Layer 7 of a small transformer language model trained on English Wikipedia (19 layers, counted from 0, width 96).
In attention head 0, each number of a token's query is one row of weights dot the token's vector x plus its bias. The head spreads its attention over the tokens so far by the softmax of query dot key.

Query weights of the head. A number n stands for (n - 500) times 0.0013.
q0 (bias 0.068): 470,435,481,502,530,498,526,498,404,478,565,496,522,499,572,516,490,576,525,535,602,572,438,566,457,523,533,513,515,500,535,452,634,526,598,488,539,443,513,572,477,514,511,446,508,577,455,484,573,446,527,477,442,535,385,544,432,500,489,554,548,516,567,535,508,542,588,455,544,518,599,443,516,398,570,439,441,545,564,534,575,532,518,515,636,552,414,492,546,468,588,490,461,505,506,536
q1 (bias 0.020): 382,434,330,516,588,469,472,585,372,592,480,526,496,598,660,434,415,485,507,499,416,449,485,543,585,536,449,356,473,375,528,487,461,497,362,476,510,425,506,465,469,481,592,447,417,537,462,505,527,420,554,414,533,550,714,551,510,416,501,458,344,668,505,476,407,684,257,494,445,482,664,347,317,606,485,627,566,608,566,602,428,459,530,435,569,604,610,577,626,553,703,539,381,459,488,448
q2 (bias -0.315): 487,512,408,458,484,444,445,427,451,521,551,478,359,466,651,527,603,518,421,518,427,418,475,503,574,456,555,447,388,486,492,453,689,524,232,546,569,508,497,546,350,472,397,597,598,574,523,551,423,545,534,424,561,457,537,497,577,503,415,538,326,580,519,578,514,554,420,381,586,623,333,438,446,494,576,503,442,494,670,497,487,556,469,438,636,440,491,606,440,595,508,534,494,467,470,492
q3 (bias 0.220): 524,406,601,475,429,522,592,343,401,481,487,704,390,499,517,548,448,411,557,527,608,659,427,645,488,444,534,613,610,460,657,301,509,545,671,403,360,398,604,530,720,465,424,520,631,506,550,404,541,498,323,475,443,768,382,467,659,610,593,408,595,427,641,338,587,499,644,430,513,492,627,572,538,470,539,514,439,596,434,547,414,426,624,449,345,559,379,451,522,577,326,571,576,395,548,670
q4 (bias -0.088): 580,291,525,302,432,436,480,654,472,516,401,494,480,672,637,530,354,483,535,593,341,586,371,495,601,463,552,651,521,617,472,397,616,456,567,608,494,549,592,423,467,460,280,470,462,334,508,372,504,372,436,564,500,543,654,367,450,605,550,503,636,539,431,483,507,586,723,492,164,394,453,487,614,553,499,564,675,655,358,526,443,705,529,463,345,466,476,600,499,569,451,518,496,318,473,421
q5 (bias 0.062): 394,387,488,495,450,398,507,536,381,512,245,556,711,664,668,404,562,378,507,528,320,553,579,370,558,712,431,321,657,471,528,631,736,506,273,588,319,500,458,345,461,728,395,512,455,586,503,315,672,495,534,779,607,465,697,684,400,379,622,643,357,394,619,567,536,543,448,330,381,520,377,372,570,744,364,852,683,507,417,779,536,496,466,563,195,528,406,606,604,503,439,566,669,592,405,582
q6 (bias 0.231): 529,494,663,496,401,636,574,426,630,412,783,534,401,284,312,530,502,528,664,435,597,506,212,617,316,525,566,554,543,422,506,416,307,343,666,523,514,410,606,455,604,338,694,431,573,518,434,607,476,495,449,269,14,502,683,510,538,644,305,646,681,354,554,292,717,488,717,658,591,562,302,725,509,378,574,402,523,545,490,397,659,609,515,420,559,347,404,421,480,527,498,755,472,614,509,340
q7 (bias 0.123): 374,354,349,359,484,558,460,516,359,489,729,439,325,566,359,596,520,422,480,600,431,621,446,599,608,532,669,408,557,584,706,261,540,374,412,436,555,473,556,533,492,515,527,414,648,347,448,671,572,626,644,470,363,540,440,577,493,380,568,672,520,530,366,510,590,478,484,559,452,396,599,381,302,418,451,468,494,400,689,429,618,383,503,544,685,462,707,408,464,531,471,591,663,431,477,287
q8 (bias 0.044): 445,251,418,611,599,762,413,665,393,377,522,429,459,524,419,389,630,632,270,570,390,405,624,275,502,433,575,218,732,451,642,516,412,710,395,532,740,736,573,256,148,447,381,341,314,578,493,372,645,430,521,394,575,474,613,520,602,359,667,755,267,570,349,647,351,698,579,475,541,492,580,489,341,580,390,506,402,308,666,529,612,522,383,380,417,569,759,589,495,294,543,463,579,585,432,540
q9 (bias -0.005): 371,419,583,283,566,322,375,517,400,451,358,752,389,583,607,650,514,648,586,542,564,529,486,246,383,281,391,421,312,607,592,235,615,277,372,407,325,643,496,527,466,523,447,610,482,457,616,590,267,725,816,623,907,416,420,482,512,320,510,458,466,647,423,460,428,421,275,463,284,587,681,425,538,548,768,565,618,696,685,345,464,594,374,473,562,611,452,423,472,547,13,455,501,661,495,565
q10 (bias -0.122): 424,432,433,569,606,667,223,697,461,513,430,504,697,587,661,360,832,485,524,388,405,591,435,721,495,627,379,96,180,591,511,520,731,701,349,718,312,605,634,610,461,563,374,417,472,462,479,587,565,444,703,525,606,616,658,296,503,456,577,635,598,591,195,584,347,728,378,405,588,313,585,497,507,497,496,608,386,517,503,504,241,480,256,473,529,481,448,574,531,589,506,615,213,420,430,522
q11 (bias 0.025): 392,745,595,663,385,561,595,494,298,630,448,245,745,499,628,472,360,555,610,623,464,439,627,620,650,507,413,440,382,628,439,261,313,417,736,677,508,235,553,742,532,439,394,441,471,583,607,649,725,162,542,515,304,387,533,614,576,609,548,540,431,465,507,508,446,484,714,286,545,458,594,471,506,400,354,479,417,693,535,615,223,428,621,501,543,556,423,451,283,377,647,389,581,452,672,253
q12 (bias 0.057): 428,519,452,506,569,494,587,279,634,210,437,532,509,310,391,495,249,460,499,357,462,755,531,507,263,414,419,539,461,457,448,388,454,682,417,590,617,547,566,486,409,498,337,408,435,517,695,347,480,270,513,488,89,518,767,395,540,886,285,850,698,208,834,599,451,438,602,388,493,509,553,507,610,625,581,636,450,514,418,458,342,364,586,509,273,512,469,554,306,476,315,582,423,412,424,279
q13 (bias 0.010): 454,493,426,206,380,255,585,537,502,453,633,718,447,560,327,416,513,484,709,484,704,622,523,544,504,539,720,630,520,481,604,635,669,383,497,579,527,537,514,470,559,614,490,434,569,458,365,392,546,334,637,471,418,687,575,566,458,562,501,775,341,636,421,697,597,643,486,461,365,483,384,428,541,347,611,256,520,335,516,378,382,250,522,463,670,443,238,303,529,553,402,545,387,694,633,559
q14 (bias 0.038): 418,551,604,507,653,121,548,635,624,475,559,492,582,404,754,426,415,549,447,586,483,359,235,519,278,541,528,460,648,359,427,537,537,608,331,572,618,460,457,436,635,408,424,591,457,524,428,835,648,565,583,508,451,465,376,422,559,734,430,400,643,444,438,623,458,658,585,263,514,318,243,586,617,401,373,464,661,351,553,500,650,423,575,402,535,597,379,553,490,802,594,688,418,58,485,398
q15 (bias 0.030): 473,458,415,648,462,529,606,409,468,445,523,365,798,390,276,509,510,552,347,612,547,289,543,297,231,450,384,378,663,578,162,193,370,447,596,603,561,308,457,554,268,383,361,473,367,650,516,356,414,394,491,775,281,563,561,235,656,734,599,756,358,487,476,510,550,793,603,291,562,523,486,532,450,455,595,399,510,514,862,574,585,652,585,372,518,650,319,422,212,549,448,537,238,555,580,406
q16 (bias -0.105): 639,556,510,492,528,460,518,600,555,488,525,468,537,575,607,527,500,515,569,516,456,471,494,571,542,511,471,370,418,547,489,366,601,370,388,489,573,500,400,557,500,477,562,488,566,499,606,638,477,481,506,465,509,364,590,506,471,527,441,509,492,545,445,504,532,545,489,461,436,479,452,606,415,538,485,559,531,549,556,515,510,483,532,515,518,413,552,478,533,593,437,492,578,487,500,408
q17 (bias 0.104): 574,543,539,481,502,646,393,634,758,489,533,559,453,525,507,495,488,441,437,615,389,362,613,605,761,432,507,404,391,502,441,361,530,353,290,393,575,553,333,456,574,560,616,553,569,369,451,514,415,378,452,365,311,447,664,540,505,664,631,485,445,564,368,425,616,482,533,747,514,502,484,584,693,452,519,532,639,514,488,556,412,406,552,542,495,652,478,426,379,592,491,455,496,431,522,464
q18 (bias -0.188): 457,458,413,584,621,450,363,560,633,494,409,440,636,505,460,380,585,489,449,337,483,476,571,336,503,528,426,329,468,535,409,771,427,478,268,555,710,592,416,214,393,578,558,556,439,407,499,430,539,420,626,504,539,390,475,477,457,448,428,672,440,571,434,650,385,521,234,472,563,452,374,486,478,515,519,571,664,494,494,321,451,406,295,450,568,489,704,645,613,351,435,401,419,555,503,293
q19 (bias 0.007): 418,545,465,486,666,548,515,537,313,367,391,607,431,368,530,395,669,671,629,468,367,380,485,518,592,546,492,488,647,483,491,380,495,796,507,616,450,453,664,588,494,474,517,528,475,367,585,738,544,650,558,570,544,659,459,413,486,267,639,481,464,474,497,351,307,503,468,510,543,345,570,537,546,596,556,531,294,492,540,469,638,465,513,637,498,382,590,453,490,177,518,436,588,501,508,558
q20 (bias 0.111): 429,458,445,403,514,440,492,583,187,447,503,340,503,570,497,472,653,812,625,605,331,333,526,480,469,533,339,593,485,365,433,516,448,302,601,544,513,471,486,741,609,572,438,408,391,555,582,470,507,282,573,548,348,431,525,607,601,625,588,513,439,700,462,423,343,574,552,476,437,554,417,490,336,304,415,475,536,598,422,602,561,696,655,378,538,639,260,421,460,479,579,557,335,629,550,311
q21 (bias 0.157): 385,546,558,444,528,457,487,422,519,261,488,512,564,373,592,515,547,686,480,463,545,469,359,681,385,426,662,655,590,551,436,359,539,319,707,419,580,370,465,754,716,505,624,429,709,535,471,460,431,451,511,439,419,518,423,520,352,778,362,413,848,440,570,472,731,447,631,679,578,569,334,367,535,277,517,475,504,539,383,457,474,536,604,518,412,487,102,332,268,539,368,530,500,322,498,562
q22 (bias -0.111): 628,433,461,422,425,576,588,517,530,588,520,220,625,661,504,690,527,331,572,553,616,433,645,416,549,425,426,418,562,416,533,598,571,389,444,532,403,507,436,581,586,481,685,480,526,577,420,384,469,657,557,573,663,559,495,476,556,579,681,473,401,629,517,432,535,507,686,343,390,542,648,579,660,507,479,470,468,376,486,543,460,416,434,559,524,549,548,511,603,342,431,498,394,442,446,557
q23 (bias 0.096): 455,600,484,728,405,453,406,407,467,640,719,435,573,408,672,393,335,529,441,501,461,463,543,621,523,470,607,294,412,505,403,408,564,448,729,544,524,472,577,644,675,361,491,358,524,555,505,440,643,677,640,570,297,647,576,477,450,700,681,358,478,626,520,446,621,666,633,523,745,674,705,670,502,563,385,301,454,504,569,485,449,464,752,615,383,353,670,169,584,455,589,742,397,242,539,374
q24 (bias 0.211): 336,606,437,374,458,439,556,482,324,594,473,650,383,504,482,435,779,535,469,471,538,467,525,569,396,507,395,576,409,535,493,357,480,426,585,639,447,597,570,679,734,665,470,501,501,548,492,465,602,398,328,543,488,478,355,526,563,622,344,544,546,584,588,440,526,494,577,527,570,545,389,511,503,573,485,266,533,420,641,649,296,601,376,553,460,622,258,400,567,363,547,564,606,619,487,601
q25 (bias -0.030): 528,532,483,552,524,436,333,364,540,650,378,438,836,500,725,307,521,213,466,429,485,404,480,500,511,307,440,558,528,393,557,268,674,546,339,500,335,544,527,582,512,459,547,512,347,612,608,430,326,488,532,502,607,444,691,433,549,629,477,528,281,593,414,275,463,617,604,391,542,433,527,511,413,418,446,669,465,780,431,528,465,570,478,532,652,419,510,341,578,669,457,745,509,630,335,369
q26 (bias -0.103): 664,725,482,534,313,503,536,586,499,420,699,473,370,605,369,827,488,358,545,611,440,591,760,596,557,731,565,455,609,583,209,334,588,276,522,428,493,496,477,443,414,580,467,679,376,517,390,596,392,468,415,463,628,568,630,380,363,415,598,625,482,444,857,350,505,520,427,213,382,658,420,514,811,402,670,492,647,324,625,397,479,418,596,575,564,582,508,577,451,373,330,431,429,538,381,543
q27 (bias -0.054): 491,581,673,516,592,468,413,487,540,290,518,464,436,540,626,676,264,484,408,289,165,368,529,554,319,414,455,226,296,387,385,462,335,633,429,373,714,486,594,640,715,431,570,532,610,361,415,492,507,621,474,583,545,414,594,505,464,348,505,413,862,365,462,332,689,270,430,618,257,437,549,606,785,590,521,491,538,509,688,386,715,626,472,633,576,424,537,576,612,599,425,433,545,388,388,794
q28 (bias -0.162): 497,603,278,494,651,271,181,347,392,628,252,619,413,330,609,590,567,492,367,609,545,230,410,393,316,521,400,484,599,372,623,475,604,553,358,430,258,675,595,646,747,459,362,437,596,423,598,484,613,262,504,467,399,627,679,615,306,567,554,464,555,740,597,353,363,797,651,461,454,471,644,535,517,387,525,682,485,513,555,450,438,443,564,394,506,502,368,462,256,433,484,649,574,419,337,326
q29 (bias 0.180): 691,658,538,475,573,393,419,616,644,581,601,574,612,555,607,373,436,350,625,486,543,516,475,613,541,709,299,628,495,224,418,631,489,447,645,495,645,512,498,235,465,469,869,501,453,624,383,505,444,370,391,607,375,560,458,658,596,752,356,724,400,484,546,738,369,473,681,292,503,658,313,477,639,524,543,466,341,265,741,530,587,346,395,491,670,488,524,413,584,279,364,569,444,603,427,386
q30 (bias 0.028): 619,530,545,604,337,417,474,545,442,474,564,548,467,546,380,526,459,582,615,426,653,437,375,555,487,790,536,403,444,515,505,675,506,762,575,598,599,491,384,304,602,455,540,580,594,585,478,359,450,377,529,521,365,614,498,685,626,357,568,454,460,331,492,572,614,479,444,422,463,542,620,658,490,530,567,493,574,678,253,447,532,736,580,619,521,505,410,509,406,607,668,671,288,565,528,534
q31 (bias -0.137): 408,495,437,431,656,553,295,477,587,589,485,552,594,597,422,465,418,488,444,354,231,612,418,402,716,562,602,230,552,396,438,588,502,581,350,554,724,692,454,552,596,467,488,599,391,472,328,530,609,407,767,498,552,589,354,248,353,413,404,541,440,694,533,663,458,470,229,597,399,377,552,529,395,415,596,374,519,476,483,561,159,301,580,609,569,222,502,496,602,633,752,403,550,506,606,544

Each question shows a short text with each token's key, already scaled and adjusted for position as the last token sees it. A number n stands for (n - 500) times 0.0036.

Then comes the last token's vector x. A number n stands for (n - 500) times 0.0089.

0 "2": 565,458,575,528,535,543,472,557,551,447,279,558,572,580,553,484,444,555,515,455,459,493,448,492,885,713,597,598,283,558,613,517
1 ",": 515,498,522,527,498,557,491,625,480,424,318,518,548,537,518,549,495,478,530,437,510,522,415,517,883,669,577,614,292,561,607,466
2 " ": 521,437,495,527,516,550,464,572,455,408,272,585,610,594,560,555,559,457,526,512,498,429,434,477,843,672,556,634,331,540,580,429
3 "2": 347,419,485,620,579,539,538,594,548,520,343,665,540,629,631,471,655,389,622,488,459,493,429,489,837,735,669,586,339,572,534,423
4 "0": 295,456,452,590,495,603,561,599,532,535,374,645,531,593,631,500,419,418,566,478,467,524,475,533,801,731,650,609,322,554,551,395
5 "0": 463,504,429,605,494,624,521,552,515,487,367,602,516,536,633,559,318,455,501,471,473,483,472,570,743,699,610,596,329,497,557,411
6 "8": 590,566,427,624,519,545,489,553,583,430,319,592,513,564,641,457,304,451,500,477,433,531,414,599,752,747,643,639,364,503,502,439
7 " at": 648,535,370,594,587,625,575,627,504,454,296,624,536,541,572,522,488,432,440,429,459,615,356,559,741,773,646,578,301,497,538,516
x: 497,543,320,354,654,471,441,665,591,542,567,396,533,471,437,567,402,514,453,533,384,636,444,527,600,690,608,462,492,318,351,458,334,725,653,400,520,542,470,512,599,416,597,411,694,679,560,423,553,518,353,531,271,472,306,419,517,586,501,429,436,505,432,326,388,568,316,420,610,862,396,636,342,490,575,408,360,714,555,587,423,655,385,590,587,411,398,532,593,570,390,432,404,625,528,637
Which two tokens does the last token look at most, in order? 1 ",", 0 "2"

0 " around": 515,517,520,462,621,563,468,546,480,355,391,508,480,516,533,511,447,526,561,413,484,458,470,560,739,775,566,591,326,539,530,477
1 " the": 519,550,532,469,540,590,492,634,482,377,356,546,531,520,547,523,491,500,583,371,441,585,438,525,851,695,556,536,245,570,599,413
2 " ": 519,478,489,513,509,560,449,561,429,395,331,525,612,561,549,562,526,490,531,492,498,448,441,529,829,682,547,600,309,545,575,395
3 "automatic": 365,375,459,589,579,620,425,688,546,394,334,673,490,558,616,505,705,433,587,401,457,448,416,590,785,809,630,571,334,489,516,445
4 " promotion": 278,387,427,582,638,617,515,649,552,391,366,662,486,517,613,416,488,447,582,431,455,442,420,596,777,831,622,590,382,496,560,464
5 " positions": 373,417,369,581,620,641,509,594,574,410,323,648,538,471,662,416,308,371,539,427,527,497,434,540,784,843,584,605,379,429,511,486
6 " early": 564,505,397,620,577,567,514,641,554,324,358,639,458,575,591,414,336,431,474,461,514,455,406,572,803,803,541,592,374,514,444,419
7 " season": 718,579,364,595,631,648,523,582,532,428,367,622,505,499,591,422,476,407,478,494,549,517,457,548,794,849,629,552,378,441,497,440
x: 461,693,409,380,378,593,672,570,557,632,671,626,418,503,514,536,355,489,318,191,442,572,518,578,483,550,635,499,588,372,368,458,564,526,709,510,573,384,397,490,606,528,557,527,598,508,432,519,708,430,363,497,314,425,323,623,471,758,561,509,575,572,524,542,601,451,430,545,494,755,420,478,524,470,556,241,473,591,458,530,416,835,469,477,387,517,295,355,562,401,435,361,359,403,493,568
Which two tokens does the last token look at most, in order? 1 " the", 2 " "

0 " a": 507,503,523,449,560,616,481,601,430,412,305,567,533,521,527,529,465,487,552,399,449,559,458,519,846,687,593,510,281,573,618,403
1 " special": 741,425,501,519,587,648,466,618,503,429,295,645,502,531,637,435,533,568,578,382,463,476,428,559,771,792,604,560,372,461,501,426
2 " ": 527,461,497,520,514,569,440,582,453,410,305,536,608,532,536,514,520,514,527,476,496,471,437,498,881,664,527,597,308,549,585,406
3 "e": 290,448,448,604,513,535,462,648,574,471,358,751,527,583,547,432,701,409,619,398,458,509,358,535,881,765,676,547,384,580,502,334
4 "-": 316,532,383,563,522,560,470,617,492,482,383,568,584,555,579,512,457,405,536,529,494,470,454,533,788,763,606,582,418,557,503,444
5 "mail": 356,464,411,556,550,589,472,603,551,459,390,650,516,560,620,479,246,389,523,462,484,465,424,642,770,773,566,537,323,424,534,440
6 " address": 604,526,426,609,571,589,467,595,551,445,377,668,532,506,615,400,267,343,496,461,517,453,398,611,836,769,580,568,377,458,516,457
7 " for": 583,521,450,571,554,555,553,599,426,392,339,622,550,558,590,487,476,491,480,427,514,566,413,562,871,728,595,558,339,524,529,429
x: 493,597,306,295,645,489,655,645,651,583,463,472,481,467,551,577,469,510,312,465,404,814,588,484,509,653,460,442,601,309,343,386,472,684,709,508,570,578,405,438,500,495,673,477,630,513,711,480,498,484,484,431,380,539,296,420,486,590,465,402,471,374,460,400,359,601,336,314,546,709,406,639,330,384,608,499,440,386,481,516,503,771,529,539,500,380,384,612,565,413,428,639,444,619,367,614
To which token does the last token give the most attention? 2 " "

0 "view": 701,459,539,496,515,590,477,651,626,483,396,571,499,508,587,358,306,619,534,411,389,449,464,562,845,850,598,593,344,483,570,425
1 "s": 689,424,523,489,534,583,485,580,559,423,345,588,561,573,612,427,550,560,546,434,486,501,452,579,809,807,586,590,349,500,601,463
2 " for": 539,473,487,485,574,581,510,640,448,395,327,587,556,552,553,501,552,519,551,407,473,544,455,538,887,747,583,558,310,540,530,430
3 " other": 438,446,464,520,605,575,467,656,545,372,303,539,490,544,634,450,617,494,539,367,477,531,484,515,850,773,571,544,384,550,485,377
4 " shows": 335,400,455,549,579,571,458,564,512,400,329,596,542,521,562,423,510,449,529,432,555,469,423,577,797,801,565,564,364,478,522,444
5 " including": 444,486,485,542,609,536,519,605,457,388,292,575,499,559,589,498,465,457,519,380,544,508,440,572,862,789,567,566,340,564,592,428
6 " The": 569,500,396,572,538,580,532,681,495,388,376,607,525,520,613,493,359,456,493,412,395,598,387,554,875,765,596,572,326,518,577,373
7 " Bou": 793,546,351,585,520,576,535,708,614,468,394,634,521,519,587,473,484,369,475,451,385,562,355,607,829,815,656,608,349,472,572,352
x: 440,484,397,371,627,619,492,524,526,596,716,642,353,531,474,435,472,487,434,377,408,608,454,502,481,380,556,548,513,238,459,335,410,815,672,292,581,522,432,365,591,542,629,479,480,574,503,571,732,534,472,649,352,566,508,395,461,571,407,496,710,518,685,531,630,503,541,632,458,670,373,594,470,520,479,316,351,631,398,557,498,826,378,375,419,448,581,471,504,282,447,467,384,510,376,387
Which token does the last token look at most, and with what share of its attention? 6 " The", with about 60%

0 "it": 711,459,549,532,507,510,413,595,627,432,383,606,527,522,671,399,320,631,607,469,358,490,458,546,777,743,586,562,409,456,497,429
1 "ions": 736,432,526,509,527,586,423,641,599,432,362,628,521,539,650,429,552,609,604,421,420,468,430,575,881,849,564,610,383,465,549,463
2 " for": 541,466,494,476,569,567,486,640,467,388,320,570,552,541,555,507,551,532,558,399,460,523,450,545,903,739,574,556,288,531,538,457
3 " season": 380,371,442,552,650,624,510,624,543,440,332,622,538,485,567,410,678,480,627,443,454,490,465,551,807,847,632,530,358,434,530,454
4 "s": 285,429,448,546,531,583,467,576,546,409,323,640,565,579,616,443,477,410,560,433,515,527,438,587,813,825,605,610,355,451,567,431
5 " five": 378,473,412,586,609,630,498,627,551,441,275,589,484,563,618,428,324,382,527,499,469,583,504,550,791,821,645,581,327,493,469,384
6 " through": 509,494,395,575,584,543,512,645,477,382,363,632,489,545,525,496,406,464,485,417,526,528,413,621,896,785,605,543,319,553,519,431
7 " eight": 724,569,403,566,602,614,500,631,548,428,269,599,508,578,628,417,467,414,459,530,458,594,505,554,798,801,632,597,331,468,471,395
x: 459,511,444,409,437,511,566,598,503,653,510,530,468,471,532,503,338,469,350,248,705,599,614,518,578,394,387,599,556,383,149,469,551,647,713,459,471,477,384,521,408,648,719,654,696,423,538,340,749,569,336,460,427,512,409,522,452,622,462,494,434,503,606,371,275,515,514,367,568,762,425,551,389,542,552,364,411,480,336,603,485,715,415,516,590,565,480,500,367,486,440,549,467,650,424,652
To which token does the last token give the most attention? 6 " through"

0 "===": 535,508,522,471,531,579,493,635,514,428,250,571,509,476,552,485,465,532,549,432,443,482,375,533,963,750,560,645,304,544,582,463
1 " Ra": 797,417,579,503,483,618,503,649,590,498,358,656,454,567,632,445,561,606,614,380,440,558,381,610,870,800,656,630,328,415,603,379
2 "w": 592,386,458,524,488,592,466,563,565,453,427,638,439,528,625,452,738,513,626,426,410,577,369,571,767,795,590,652,331,420,551,373
3 "view": 318,360,468,550,509,612,473,657,613,488,408,587,497,475,584,346,739,483,549,401,374,483,411,589,823,824,594,599,353,437,571,415
4 " YouTube": 261,389,481,592,574,610,511,580,595,480,350,606,460,523,571,446,503,449,595,446,381,536,415,607,698,774,571,570,319,450,563,437
5 " series": 399,465,438,602,579,619,516,555,549,434,308,630,531,453,571,392,313,408,564,431,466,496,473,530,787,768,580,566,364,445,542,445
6 " ===": 544,486,423,559,573,630,564,592,503,422,280,633,499,472,563,486,419,437,551,447,505,506,413,594,862,767,570,657,371,521,582,401
7 "\n": 525,533,463,556,564,583,539,616,444,429,265,544,567,504,553,503,496,483,523,460,505,531,397,566,891,698,552,639,273,544,628,446
x: 517,566,383,201,493,542,656,611,651,509,504,649,372,702,526,532,383,480,441,314,439,791,528,487,534,567,584,463,555,349,351,608,554,606,573,418,619,500,408,408,448,528,678,608,545,573,458,344,631,660,494,440,504,461,180,481,544,371,463,494,360,520,430,536,457,484,321,642,468,643,299,526,338,526,500,358,542,578,479,533,610,806,376,628,459,399,457,451,581,423,506,465,547,567,279,627
To which token does the last token give the most attention? 0 "==="

0 " to": 511,538,539,439,561,564,463,627,480,401,329,555,546,519,524,559,468,522,546,404,471,497,417,559,890,690,586,533,280,539,593,453
1 " ": 513,482,520,505,522,561,425,591,469,406,286,522,604,551,525,536,487,524,519,478,473,457,455,502,880,656,521,598,284,561,619,447
2 "le": 565,412,483,530,470,602,484,615,531,486,437,636,496,596,581,496,759,502,628,386,421,560,371,598,774,739,652,559,321,499,517,334
3 "ak": 324,357,412,534,538,559,337,566,561,498,323,622,463,495,591,415,719,459,570,458,454,468,447,622,794,823,582,611,312,475,543,426
4 "s": 250,438,423,547,511,557,442,565,548,453,343,646,540,581,651,487,469,376,565,434,491,516,422,625,801,829,610,579,366,454,561,404
5 " and": 461,475,457,527,580,581,467,610,442,422,353,543,551,522,537,510,462,459,520,463,515,483,412,588,865,696,556,612,302,539,543,394
6 " ": 504,539,458,518,541,564,435,569,436,411,289,549,607,559,558,544,465,476,501,511,496,460,437,505,876,676,528,594,303,560,590,410
7 "s": 746,584,376,615,486,589,514,520,526,455,359,652,554,605,596,471,499,446,494,490,525,542,412,603,775,767,658,609,389,461,523,389
x: 566,375,404,215,753,542,611,632,526,510,502,645,448,509,460,660,458,447,419,442,374,679,535,502,506,583,589,439,678,401,384,428,454,620,616,549,473,323,421,577,594,404,608,554,578,458,457,458,543,653,264,517,129,435,475,536,709,605,500,470,533,609,549,533,530,595,468,534,424,638,275,559,433,581,423,346,502,471,496,617,460,881,542,486,465,386,557,466,467,339,371,480,399,403,395,582
To which token does the last token give the most attention? 6 " "

0 " Ru": 725,481,574,504,451,571,493,594,627,497,358,609,496,522,619,434,256,672,576,440,379,501,381,648,758,851,658,596,398,416,546,391
1 "Paul": 730,432,550,502,475,537,478,624,624,408,372,559,471,558,636,441,538,588,584,467,355,503,391,610,829,821,586,596,431,484,491,471
2 "'": 554,444,518,535,538,530,515,531,555,484,361,547,483,547,568,475,641,508,588,477,404,486,453,582,786,796,554,607,382,500,553,427
3 "s": 490,496,465,491,501,571,499,557,463,409,369,567,547,575,539,491,556,515,546,436,458,584,452,592,798,659,534,561,298,534,654,447
4 " Drag": 183,335,374,586,490,622,448,660,618,489,352,659,527,562,648,508,457,458,589,491,390,583,375,587,764,820,593,578,329,432,489,420
5 " Race": 374,385,352,572,542,592,469,653,616,482,416,659,590,470,585,424,249,365,557,519,365,469,353,639,778,821,574,554,385,431,504,404
6 " ===": 537,475,392,566,560,636,551,639,494,431,290,651,519,449,555,501,419,427,550,456,483,491,414,614,881,764,567,667,388,521,563,387
7 "\n": 502,521,447,539,571,580,538,617,439,414,294,527,564,514,542,522,495,501,510,475,513,536,398,571,877,694,553,614,289,545,612,449
x: 534,580,371,225,523,559,644,638,628,493,485,598,394,678,523,578,352,467,444,286,475,763,545,498,488,556,596,469,532,360,361,537,558,626,649,391,614,551,435,367,424,531,674,588,522,586,465,380,637,679,497,466,545,439,178,454,551,352,480,481,317,521,443,516,483,505,326,614,419,647,296,496,379,576,506,345,526,578,469,552,590,858,346,589,478,441,455,461,532,445,469,436,545,578,333,639
To which token does the last token give the most attention? 7 "\n"

0 " Be": 706,519,535,497,441,600,446,628,560,470,350,683,521,565,580,475,298,637,615,410,445,501,379,589,817,826,606,593,333,431,575,387
1 "en": 734,469,500,523,473,571,472,671,582,474,308,579,476,570,589,467,572,591,666,483,399,503,457,618,786,797,600,523,354,465,519,457
2 " Bla": 599,399,513,544,494,598,475,661,604,469,376,657,514,506,611,489,769,580,672,431,396,534,431,599,832,839,630,588,391,404,547,371
3 "c": 310,399,463,550,529,534,470,616,622,475,374,610,537,559,565,445,683,422,660,441,363,511,438,597,769,745,681,587,406,446,533,407
4 " Ch": 164,418,421,552,556,573,529,618,653,482,366,647,524,490,666,453,456,375,624,417,373,567,362,630,718,800,713,603,401,429,578,365
5 "y": 385,560,364,538,537,570,521,652,571,514,367,566,530,534,645,458,256,415,540,392,355,564,343,543,836,809,679,557,409,461,620,367
6 "na": 634,515,344,574,542,557,497,669,567,537,338,590,504,628,667,475,283,395,507,496,367,582,424,538,853,786,635,566,430,501,537,429
7 "\"": 610,545,401,581,619,557,502,488,506,418,300,581,524,523,620,430,475,423,537,471,456,483,442,550,816,819,510,604,328,520,516,483
x: 556,783,501,405,491,595,738,531,627,396,515,557,385,486,627,427,463,433,359,344,279,624,384,568,547,583,422,532,660,451,327,584,469,449,439,626,663,511,430,382,426,545,560,561,570,705,459,351,531,503,399,555,368,523,338,309,637,610,348,598,557,424,489,587,497,525,409,525,523,650,268,509,346,397,466,388,544,629,422,587,613,878,429,526,528,430,238,534,511,550,442,479,421,507,463,666
Which token does the last token look at most, and with what share of its attention? 7 "\"", with about 90%

0 "Har": 702,514,584,538,479,552,488,635,659,493,409,589,495,524,641,495,306,625,601,443,398,525,414,609,822,824,613,598,386,445,535,406
1 "a": 745,463,492,525,441,533,475,622,612,510,359,587,502,578,607,424,571,620,612,449,376,496,409,596,870,824,612,541,385,497,539,361
2 "'": 535,448,514,532,539,541,504,521,524,489,373,534,509,563,547,483,620,502,562,512,425,473,460,580,782,780,547,604,385,519,568,418
3 "s": 486,499,466,498,503,598,494,561,462,434,373,552,547,590,528,497,553,516,541,449,463,590,451,581,790,644,545,554,299,547,647,435
4 " look": 265,341,418,544,544,629,497,560,513,465,333,650,515,523,595,438,483,460,545,379,572,470,380,574,791,824,590,596,307,468,526,380
5 "s": 413,451,422,553,493,570,449,526,523,423,367,629,551,578,616,450,325,366,549,431,550,532,399,601,769,775,583,568,408,457,543,334
6 " for": 517,495,435,549,567,574,512,586,414,393,369,596,534,549,579,490,437,452,476,414,539,552,435,557,854,727,557,525,316,531,496,397
7 " her": 594,470,462,584,581,595,562,538,433,394,384,618,496,588,636,509,490,433,449,377,531,602,420,589,748,679,530,475,333,530,589,422
x: 429,526,428,252,541,707,564,534,668,424,523,463,408,400,519,510,421,419,425,360,515,698,514,629,558,503,391,425,587,505,497,632,640,678,495,613,589,584,431,486,509,511,699,358,648,496,557,385,548,502,312,690,441,551,326,460,660,607,545,538,483,483,517,288,421,699,384,507,628,523,240,527,304,525,639,424,450,538,347,567,349,844,450,591,303,418,397,442,545,415,329,500,540,571,397,582
Which token does the last token look at most, and with what share of its attention? 3 "s", with about 50%